Layer 5 of a small transformer language model trained on English Wikipedia (12 layers, counted from 0, width 128).
A neuron adds its activation times its output weights to the MLP's output. To switch it off is to set its activation to zero at one token and run the rest of the model.

Output weights of the MLP neurons that the questions are about. A number n stands for n times 0.0046.
n15: -5 39 -38 10 -4 22 -15 -5 -11 -65 -48 51 -37 25 -29 3 -25 -38 -50 -23 -55 18 30 29 -15 -10 -73 27 -61 -25 5 -26 40 -4 44 36 -24 26 16 22 -9 22 42 -12 -1 13 -60 -10 0 -7 2 -39 41 -42 -13 -5 -49 28 30 54 -26 42 -1 -59 28 5 43 -53 52 32 -32 63 0 15 64 -93 49 4 -5 -65 30 -3 20 -23 12 -20 -17 -15 -12 -16 2 3 21 11 -26 -5 55 -15 14 -5 1 -11 10 -3 91 24 32 -8 -9 -2 16 -14 28 6 -30 26 33 -60 46 -23 -27 3 -21 1 41 -39 -22 21
n62: -6 17 6 -60 1 50 38 10 -30 -62 -39 66 1 6 -61 12 -64 60 -8 41 -10 -18 38 -45 -12 19 -12 24 -46 26 8 -12 -22 -8 41 -27 22 31 -3 -37 -41 -5 -5 15 -22 -11 -14 56 34 -21 7 -54 -19 -65 -33 16 47 15 -42 36 -3 -20 5 -21 -7 1 -18 1 -34 3 -17 17 -18 -6 -13 13 17 19 -42 -25 -27 46 -22 13 12 -28 10 20 16 -41 59 2 13 -14 -30 -25 -12 -27 -3 51 52 -44 73 9 17 12 -27 9 -3 -40 -25 31 -2 27 19 18 -4 38 -13 -5 -13 20 -19 6 4 66 4 75
n85: -33 17 9 56 -2 -93 -13 -14 -32 40 42 7 -10 -41 -41 -4 21 11 22 24 -4 -4 28 -23 37 -14 22 -30 -28 -57 -6 -20 13 12 23 11 0 -20 27 -2 17 46 28 -18 5 16 -6 -6 -11 -21 -8 -12 12 16 0 -2 -31 -1 -61 5 4 -17 -7 -31 -55 -42 -59 31 28 36 39 2 -27 -25 16 -32 41 18 -1 -9 43 31 14 0 19 -53 -18 -8 -49 -29 37 -27 23 -6 52 17 3 -23 -5 27 7 31 -24 37 20 -4 -14 -2 42 2 47 22 18 -12 20 -6 -13 -25 -3 -25 -27 20 -4 -34 -17 15 20 -24
n86: 3 25 9 -48 54 54 -61 45 -14 20 12 13 -14 -45 -16 -42 -24 -5 5 12 38 5 -6 30 4 -37 11 -37 16 -18 -37 -21 31 60 -10 12 20 -12 -52 23 12 7 18 -35 -16 52 20 -4 -27 -2 -10 11 2 44 21 -1 8 -26 -4 -12 19 -15 -3 14 -9 -2 25 52 -33 26 -45 17 -15 -3 -20 6 1 9 -30 -7 24 36 -55 -25 31 -20 -20 -22 -9 -34 -11 13 -27 -35 0 -11 -43 6 -7 -19 -15 73 -22 30 2 16 19 16 28 -12 25 -48 69 36 5 25 -10 2 -10 32 -31 -15 -36 -52 72 -52 -23 52
n158: -37 -33 3 -4 -18 -17 -83 15 -23 -1 36 20 -23 57 -30 36 38 -16 30 -20 34 46 2 19 36 -26 -16 42 39 20 12 -29 12 62 51 -13 -18 22 -22 -23 -58 23 -5 14 -2 -41 -26 53 15 4 -3 17 36 -49 -69 7 37 6 -33 4 -19 -4 -16 22 -49 2 -36 46 18 -18 -21 -65 10 11 -25 -38 6 -31 -14 6 -57 14 9 35 8 -70 0 -4 -25 0 -3 37 4 30 -3 22 46 33 12 -3 21 -2 17 44 -25 12 -14 -31 62 -46 8 4 28 11 18 15 -7 4 -2 5 15 -34 -4 -1 -19 -20 32 -13
n191: -66 -24 -52 17 48 -80 24 22 15 -26 -27 29 -27 21 -27 33 -56 -16 6 22 27 21 27 -49 -20 16 -11 -1 8 -23 0 -23 -1 6 -4 -1 20 77 23 6 7 21 27 25 9 -26 26 41 14 42 14 10 -25 -10 26 -37 8 -24 -19 0 -10 -41 -18 -28 5 12 -4 -17 0 4 -2 23 -4 -7 -2 -20 -26 26 0 12 -16 -39 37 38 18 10 40 -6 -8 31 12 -20 -58 -7 -9 11 -13 -11 -42 18 -16 30 12 2 -3 -34 -8 -38 -8 -25 -19 49 -23 -33 30 14 45 2 -12 -41 23 6 -13 -51 40 7 -23 68
n205: 28 27 6 -12 -48 21 -27 -20 -15 -3 -46 -34 54 -7 -11 6 15 -30 -16 22 32 -70 29 15 -57 4 -12 1 -2 36 19 -19 29 3 -21 -58 5 27 -12 33 56 -38 30 -4 -45 8 2 23 -22 -52 -29 21 22 -20 -4 2 4 -19 53 5 5 20 -15 1 -44 16 -13 -2 26 -53 24 -3 32 34 10 -44 33 44 8 12 -30 11 34 -9 -2 -26 -27 23 13 13 36 -21 -24 -23 -26 -2 -6 23 -33 -8 42 0 -13 -9 -2 20 30 -34 9 -10 -13 62 19 -8 27 -5 6 22 -36 -11 -27 1 -13 -2 15 28 -20 -9
n214: 6 -15 4 -35 30 12 -18 36 12 -28 -22 -5 -13 -33 2 12 33 -27 -23 9 -15 16 -15 32 -46 6 -10 16 0 -15 -30 -18 8 -19 1 -3 46 20 -3 -92 -12 -3 -6 53 -10 -7 21 11 28 54 -4 -6 -13 -23 1 -52 14 5 26 -7 -15 29 -26 -32 4 -6 0 -9 5 6 31 25 16 42 12 68 2 -10 -28 33 0 8 -29 5 28 21 2 -32 -21 11 0 22 19 -33 2 32 -29 -9 19 -20 13 10 -18 -17 -3 46 16 -18 20 1 16 -17 -17 2 -38 7 15 -30 31 45 -41 -55 -11 -3 -12 38 11 51
n245: 25 -48 -56 -1 29 24 45 12 -54 -9 28 31 -28 20 -39 16 -59 -5 -21 4 -17 0 -48 -34 28 -3 -6 27 8 -21 45 44 -5 3 -2 -23 21 -2 17 19 -9 5 -13 3 -72 2 1 -12 40 33 -4 5 -66 31 -1 0 -27 -15 -7 42 -18 30 -3 -31 -11 23 -42 43 0 82 25 -24 5 0 -5 32 6 22 -19 -34 40 48 24 13 -42 -35 35 -23 6 -18 23 28 41 -43 -23 -21 15 10 -90 45 -36 39 7 23 45 28 -37 0 1 34 -14 47 -18 -6 -21 7 -8 19 -40 24 10 27 -85 20 -9 -10 -14 -19
n276: -27 54 37 -65 -10 -2 94 -55 -15 4 9 -6 35 -54 11 -49 -39 -17 14 1 -11 13 4 10 -22 1 -15 9 -20 18 -1 -18 -6 -34 25 25 29 -9 -5 -24 20 -1 12 -17 37 4 -20 -24 7 12 -10 9 3 8 46 7 -19 34 51 9 -8 15 -12 -6 -19 37 7 11 -18 35 59 48 -10 9 -2 28 26 33 36 -10 -19 -39 2 -18 -1 -39 22 23 -24 -11 -26 -31 -33 42 -16 86 -21 -22 20 5 17 -79 -4 -15 -5 -27 12 12 22 -28 -18 -5 -42 -9 -35 -4 -21 40 -45 -8 25 -29 5 -2 38 32 -18 -35
n280: -19 -34 0 19 -30 19 6 -29 32 -62 -25 -5 25 0 -26 -6 16 -25 -17 -33 -8 29 15 34 -13 -3 -8 -50 13 15 39 -16 -12 15 -6 4 50 -1 -37 -12 8 10 -12 -2 46 3 21 -1 -13 -4 30 31 -33 -4 -4 -4 0 49 -18 -37 -9 50 25 -11 -38 2 -63 -25 -6 7 46 -14 5 -15 -1 -60 12 -24 5 -9 35 -9 -25 5 42 7 39 -20 11 7 -6 -32 -18 32 9 -54 23 -32 35 12 -9 -15 6 0 -28 44 -15 27 68 -4 4 9 0 34 -15 11 -31 10 42 23 -11 -8 -22 -17 -4 -13 8 -41
n323: 54 24 23 -41 -16 13 -59 20 -28 -14 39 19 4 -10 38 48 0 15 1 33 -16 -47 -13 -35 63 16 25 -14 0 24 6 -16 -37 -54 11 18 36 -21 24 29 12 -10 49 18 -25 -42 24 -19 7 5 4 29 -19 19 6 -19 -20 -12 1 44 14 32 -27 -16 -21 27 29 -34 -57 2 -21 -11 2 -6 -30 12 -18 -39 -2 -11 -31 41 7 -21 9 -15 38 -15 -4 9 4 22 29 23 -6 -89 -20 34 -21 80 19 -25 -25 8 -48 -3 25 -41 39 24 -89 37 -20 10 -19 -17 -1 -10 52 -3 4 3 29 -50 -42 -16 12 4
n380: -37 -16 13 35 22 3 -15 -30 3 -4 -27 -7 45 10 -1 14 -1 -4 21 7 -3 -36 7 27 -22 28 -2 -11 5 -15 2 -46 -12 -16 20 22 -9 -20 -28 35 -20 15 43 -29 -29 -20 6 -14 1 23 -4 -54 3 -13 -4 7 3 4 27 -13 -5 17 -26 -31 26 13 12 -18 18 -2 38 5 0 -20 -16 -4 12 4 23 -3 2 -17 6 10 10 -13 -3 -26 7 19 24 18 -87 45 -6 62 31 -6 -14 -48 54 39 14 -4 23 -21 -12 1 -18 12 0 19 1 -17 44 -10 8 31 -18 -22 -18 -23 -13 10 5 5 -55 2
n419: -23 3 21 -2 18 -6 42 45 -23 13 8 30 -15 10 -8 12 -72 -15 -7 -52 48 -2 30 -68 5 31 -24 41 4 -18 2 15 -39 -52 6 -8 43 34 24 -21 12 -30 5 -28 -6 -9 8 1 45 -23 -11 -12 -12 57 -3 29 12 10 -59 -1 21 -50 -49 -39 -32 -7 3 22 37 -5 18 46 3 43 -10 -3 8 14 16 -19 -11 -17 -1 51 -13 34 26 -15 -28 12 23 16 -4 -9 18 17 -37 14 -18 2 -26 11 15 0 -18 -62 -4 6 -27 -30 3 61 44 -9 -24 12 8 -32 -34 -7 15 -24 -1 31 -9 59 -52 35
n488: -11 37 -49 -34 -42 -26 -62 4 -12 7 -13 21 9 -15 10 -12 -35 7 -24 14 17 43 -38 7 11 -31 -1 -9 38 -17 -23 52 -33 36 1 -32 34 -41 -37 63 6 -34 -1 24 19 -44 -31 2 42 31 -1 -31 6 -10 20 34 32 31 -9 -45 37 4 13 46 -4 24 -48 -19 20 12 4 15 42 -34 -2 -20 -8 5 -27 13 -17 -45 9 35 -44 -35 1 32 -5 -21 -19 62 37 -16 60 10 34 -36 6 59 -8 -2 -25 -8 -7 6 -23 -18 -31 7 -13 12 13 24 -13 -5 -23 4 43 -39 -15 -10 13 -11 36 21 -13 2
n503: 13 25 26 -24 8 -37 50 2 13 -49 6 1 -28 5 -34 -23 -16 -22 4 50 15 18 -25 -14 30 20 21 -2 -10 -29 15 18 20 -4 27 59 18 -2 41 -23 -18 18 17 3 -32 5 16 -14 1 -19 4 25 -39 -40 -25 -40 4 4 -22 -28 -8 27 0 -76 2 -17 2 51 -8 63 42 31 -6 23 -28 -16 -10 2 -42 27 -9 -13 -6 29 20 16 10 1 -13 -6 10 0 40 -1 5 -25 5 -39 12 28 -39 4 -51 -24 -42 28 13 -35 66 -49 1 8 10 29 15 -11 12 -66 5 -6 -17 -15 -26 -19 5 64 -48 35

Each question names a token from some text and the token that comes next. It shows the activations a of the neurons there, in the order above. A number n stands for n times 0.04.

Then comes g, the gradient of the next token's log-probability with respect to the MLP's output, scaled to length 1. A neuron's effect is roughly proportional to its activation times (output weights . g). A number n stands for n times 0.0043.

" of", then " the"
a: 49 -1 5 -2 -2 -3 -4 3 -2 -1 9 0 10 -2 -4 -4
g: 12 -3 -5 -13 24 4 -16 15 4 -12 -11 3 -29 12 64 -22 -14 -28 -31 25 -16 55 -22 3 3 -12 -45 -16 -19 -23 -3 -10 5 28 26 0 -7 -4 -4 33 20 -18 -22 6 -17 -5 13 -3 -3 33 15 13 9 -22 -1 -18 11 2 16 19 8 -4 29 -1 -40 -12 11 3 2 14 3 20 2 2 -8 -4 -38 -28 -27 19 -5 -6 -26 -1 2 -21 2 -7 -8 -8 27 -36 11 26 16 -2 -8 33 -11 30 -10 -4 8 -20 47 -57 -22 18 -16 -11 -34 -2 11 33 -6 -16 44 24 15 -12 -21 -11 31 -13 8 35 5 20
Which neuron, switched off, lowers the next token's probability most? n15

"ho", then " from"
a: -3 -3 9 -4 -2 0 1 -4 0 22 14 -2 -4 -4 -2 28
g: -15 11 6 -19 -7 25 7 -7 -9 17 -15 28 -3 -1 11 0 36 -5 -15 -15 20 -6 16 -28 34 -3 -1 13 1 -8 -21 43 -3 8 35 -51 -6 -10 -3 6 1 1 -7 8 -17 10 47 18 40 30 44 29 8 30 -35 -47 -17 -26 -13 17 36 10 14 -13 13 -35 -11 17 -4 -14 -7 -33 -32 -6 -21 -18 -10 20 -21 27 9 6 -5 4 6 4 -18 -27 10 3 -22 -3 2 0 -17 -31 22 -18 -40 30 32 0 20 13 5 -10 -15 2 24 25 -27 -20 7 23 2 -8 45 2 -29 -3 -32 9 -16 -19 -7 -10 6 -36
Which neuron, switched off, raises the next token's probability most? n276

" Can", then "cel"
a: -1 -1 -4 -2 -1 11 -1 28 -2 -3 4 -4 56 -3 -1 -1
g: 5 5 -13 -36 -15 -15 15 -2 -4 -8 15 -12 16 -26 -47 17 -12 -3 -13 4 39 22 0 15 29 19 -33 -13 -10 -10 -2 22 34 30 24 26 5 5 -9 -35 -47 -8 25 -10 -16 -21 -12 46 -36 -28 -6 -4 -12 -7 -21 24 23 -10 -7 -20 -14 -8 8 -3 17 -43 3 5 21 7 15 -29 16 -12 -4 10 -33 35 9 -2 -1 -44 -6 -22 3 -28 29 17 20 -5 15 -9 -7 -6 -6 -32 -13 -4 43 -37 23 20 -8 -6 31 33 -1 -10 15 9 -13 -3 -6 3 10 -7 -24 25 7 22 30 23 50 3 6 12 -33 6
Which neuron, switched off, lowers the next token's probability most? n380

" San", then " Carlos"
a: -4 -3 44 -4 0 -2 -3 1 0 -1 22 -1 -3 -4 -4 -2
g: 2 30 6 -3 -1 10 31 -25 -22 51 29 1 -19 -26 32 16 -8 -8 -24 22 5 36 11 -12 -9 2 -45 -2 -2 -14 -23 18 -7 16 16 -11 45 37 13 1 8 4 8 35 3 -1 5 -27 -11 4 -20 3 -5 -14 -22 0 -14 3 -20 5 11 -9 -20 -36 -37 -13 -4 12 14 5 -36 11 -39 4 3 18 1 11 0 17 32 33 -17 -25 -12 -3 14 2 -25 21 -3 -25 -6 -18 8 -28 -23 -12 22 18 27 -21 9 26 10 -38 14 32 -4 2 -14 -14 8 -22 -38 -16 36 -20 39 -7 13 42 11 -6 16 -38 7 -35
Which neuron, switched off, lowers the next token's probability most? n85

"bar", then "i"
a: -3 -1 10 -4 -3 3 -2 6 -2 20 10 -4 9 -4 0 -3
g: -9 23 5 -17 -28 -26 -14 -10 37 7 -3 23 36 5 -14 -4 7 -6 6 13 -17 28 17 13 23 24 -31 18 -3 45 -8 -10 -16 18 -1 5 -31 31 -27 20 29 -15 3 -4 2 7 24 -16 -4 13 -37 20 -26 9 -6 41 -6 -5 -28 16 2 -44 -6 17 -38 27 -23 -13 -7 28 9 24 -26 -12 14 -38 21 -4 3 -37 18 -17 24 27 5 -4 -14 -24 4 -13 -33 20 10 -24 -38 36 -27 4 22 12 -11 18 24 -7 -1 11 -11 53 -12 3 -28 -2 -4 -7 -16 3 -26 46 -11 -9 -11 -13 -14 -19 -21 18 0 13
Which neuron, switched off, lowers the next token's probability most? n276

",", then "12"
a: -1 -1 -4 38 -4 -1 9 1 -4 0 -2 -2 -4 -4 2 -4
g: 7 26 3 36 -21 -51 -18 22 20 19 4 38 -27 30 -39 -5 23 -45 11 -21 -6 -16 12 -33 17 -20 -6 -17 2 -6 -8 1 27 2 -51 8 -39 -39 2 37 -6 6 17 23 -40 -12 16 16 -27 -21 9 24 14 11 -18 16 24 -12 4 1 -2 32 28 10 -2 9 -10 20 -43 -4 34 -14 -12 23 -8 2 -2 3 -23 15 -31 -28 -24 30 -9 28 9 -15 9 -8 21 -3 18 -4 13 -19 -3 -6 -11 -15 11 38 -10 -9 19 27 -3 -3 8 -18 23 6 15 12 -13 -28 7 10 -9 9 -40 22 9 10 6 -34 -13 15
Which neuron, switched off, lowers the next token's probability most? n86

"|", then " CP"
a: -3 -3 -4 -3 -1 8 -4 1 -4 -3 8 -3 -4 64 -1 -4
g: -7 -17 -51 -13 4 9 13 -2 -27 7 -9 -29 0 -33 22 1 -2 -17 -4 -8 -9 -59 18 1 21 17 1 -3 12 10 -13 -33 -8 22 1 -9 11 15 3 16 21 13 -5 14 -4 12 41 -4 17 -9 12 -14 -22 -2 7 -22 5 19 20 18 -14 11 -22 23 7 19 19 -36 -21 -38 18 -17 4 16 6 -22 40 -17 28 -5 12 1 19 21 -22 -7 -33 26 52 14 13 13 -14 0 -21 -9 -30 -38 -3 32 -29 -20 -42 15 7 23 -11 8 -46 17 10 -23 -16 29 5 14 -9 -4 -2 45 34 -10 2 6 -31 -13 30 19
Which neuron, switched off, raises the next token's probability most? n419

"48", then "9"
a: -2 -3 3 -4 -3 -4 -4 -4 -1 -4 1 -1 -2 -4 -3 -4
g: 4 -19 -3 20 23 -16 -26 -2 -1 -4 -17 -28 -3 -9 -5 -21 -1 31 -32 1 9 -2 0 -2 -43 38 -16 -8 -17 -8 20 6 8 38 11 28 13 2 3 2 9 -40 12 24 -13 25 -46 37 -28 15 1 -7 -19 -17 -38 11 -22 -27 -33 -19 28 28 17 -3 -17 25 -4 -40 -31 -20 23 2 15 5 -2 12 15 -4 14 -26 10 -15 -9 16 -9 54 -20 6 21 -32 61 2 2 -30 -10 12 11 -28 27 9 -4 2 30 15 29 10 12 4 7 8 -5 4 6 -19 31 40 -30 -31 -6 -2 -8 9 -13 0 -9 -17 -3 26
Which neuron, switched off, lowers the next token's probability most? n276

" IN", then "D"
a: 0 -4 30 -3 -1 65 -2 -4 -4 -2 8 -2 -3 15 -4 -4
g: 17 -19 18 -3 23 -44 -16 38 16 0 -27 -22 22 -21 -9 -11 13 -35 -22 17 11 -2 24 6 14 -16 -3 1 0 19 -46 -4 3 -9 11 13 -28 7 -1 7 -6 -10 19 7 15 19 61 8 -20 23 -4 0 22 40 28 -10 17 -10 -9 -12 14 -19 -20 22 0 -2 -27 -5 18 -24 -6 41 35 -4 -38 11 -4 18 -24 -8 -22 -26 22 32 -7 16 -3 8 -20 13 -50 14 -4 13 20 -19 16 -12 12 -21 18 -2 37 -12 -1 -21 12 -25 -2 -1 2 -3 -6 11 5 4 -24 25 16 -9 5 -42 1 29 -43 20 -46 -34
Which neuron, switched off, lowers the next token's probability most? n191

" 27", then "."
a: -4 -2 31 36 -3 -1 -3 -4 0 0 3 -3 -4 3 -3 19
g: -10 -41 17 7 -25 -26 -25 31 -32 44 -41 19 -6 -17 12 -17 14 -43 -28 -2 7 30 42 -21 52 13 31 10 5 -28 34 -17 0 -8 13 5 -23 10 4 9 -30 -23 36 -5 16 -32 50 -26 8 -28 8 -21 4 -4 31 11 -8 -2 -4 14 -4 -5 -16 -1 0 4 24 -30 9 -6 -17 -12 52 3 -31 12 6 -4 -13 -1 -17 7 26 -10 -32 -24 -14 -7 -5 10 17 -6 -8 -3 11 -11 -3 -3 -6 -4 -2 6 7 8 7 2 -12 16 15 -23 1 0 2 9 12 5 51 36 -1 23 -4 -19 -17 42 -11 1 9 -40
Which neuron, switched off, lowers the next token's probability most? n85

" |", then "\n"
a: -2 -2 -4 23 -4 -3 -2 4 -2 -2 -3 -1 -4 -2 -2 -4
g: 17 7 -16 -17 18 -7 -14 -8 10 -21 3 -22 25 -21 54 -11 -30 -1 -5 -10 -18 2 -25 -40 -3 -20 -15 -9 3 -35 21 -4 -30 3 -12 -14 37 -31 5 -27 39 29 3 -20 14 -9 33 -2 17 37 6 11 -14 17 34 -28 26 -20 6 9 26 -17 3 -24 -13 -34 35 23 53 -8 7 5 33 -7 9 4 -2 -36 14 9 -15 9 35 9 -18 13 -5 -25 28 -4 -24 12 -8 26 -15 -18 22 -4 -1 -6 3 -12 -1 -24 -18 4 -31 5 5 -1 2 -9 18 -9 -9 -34 39 13 50 4 27 -3 16 -12 -4 20 -25 -27
Which neuron, switched off, raises the next token's probability most? n86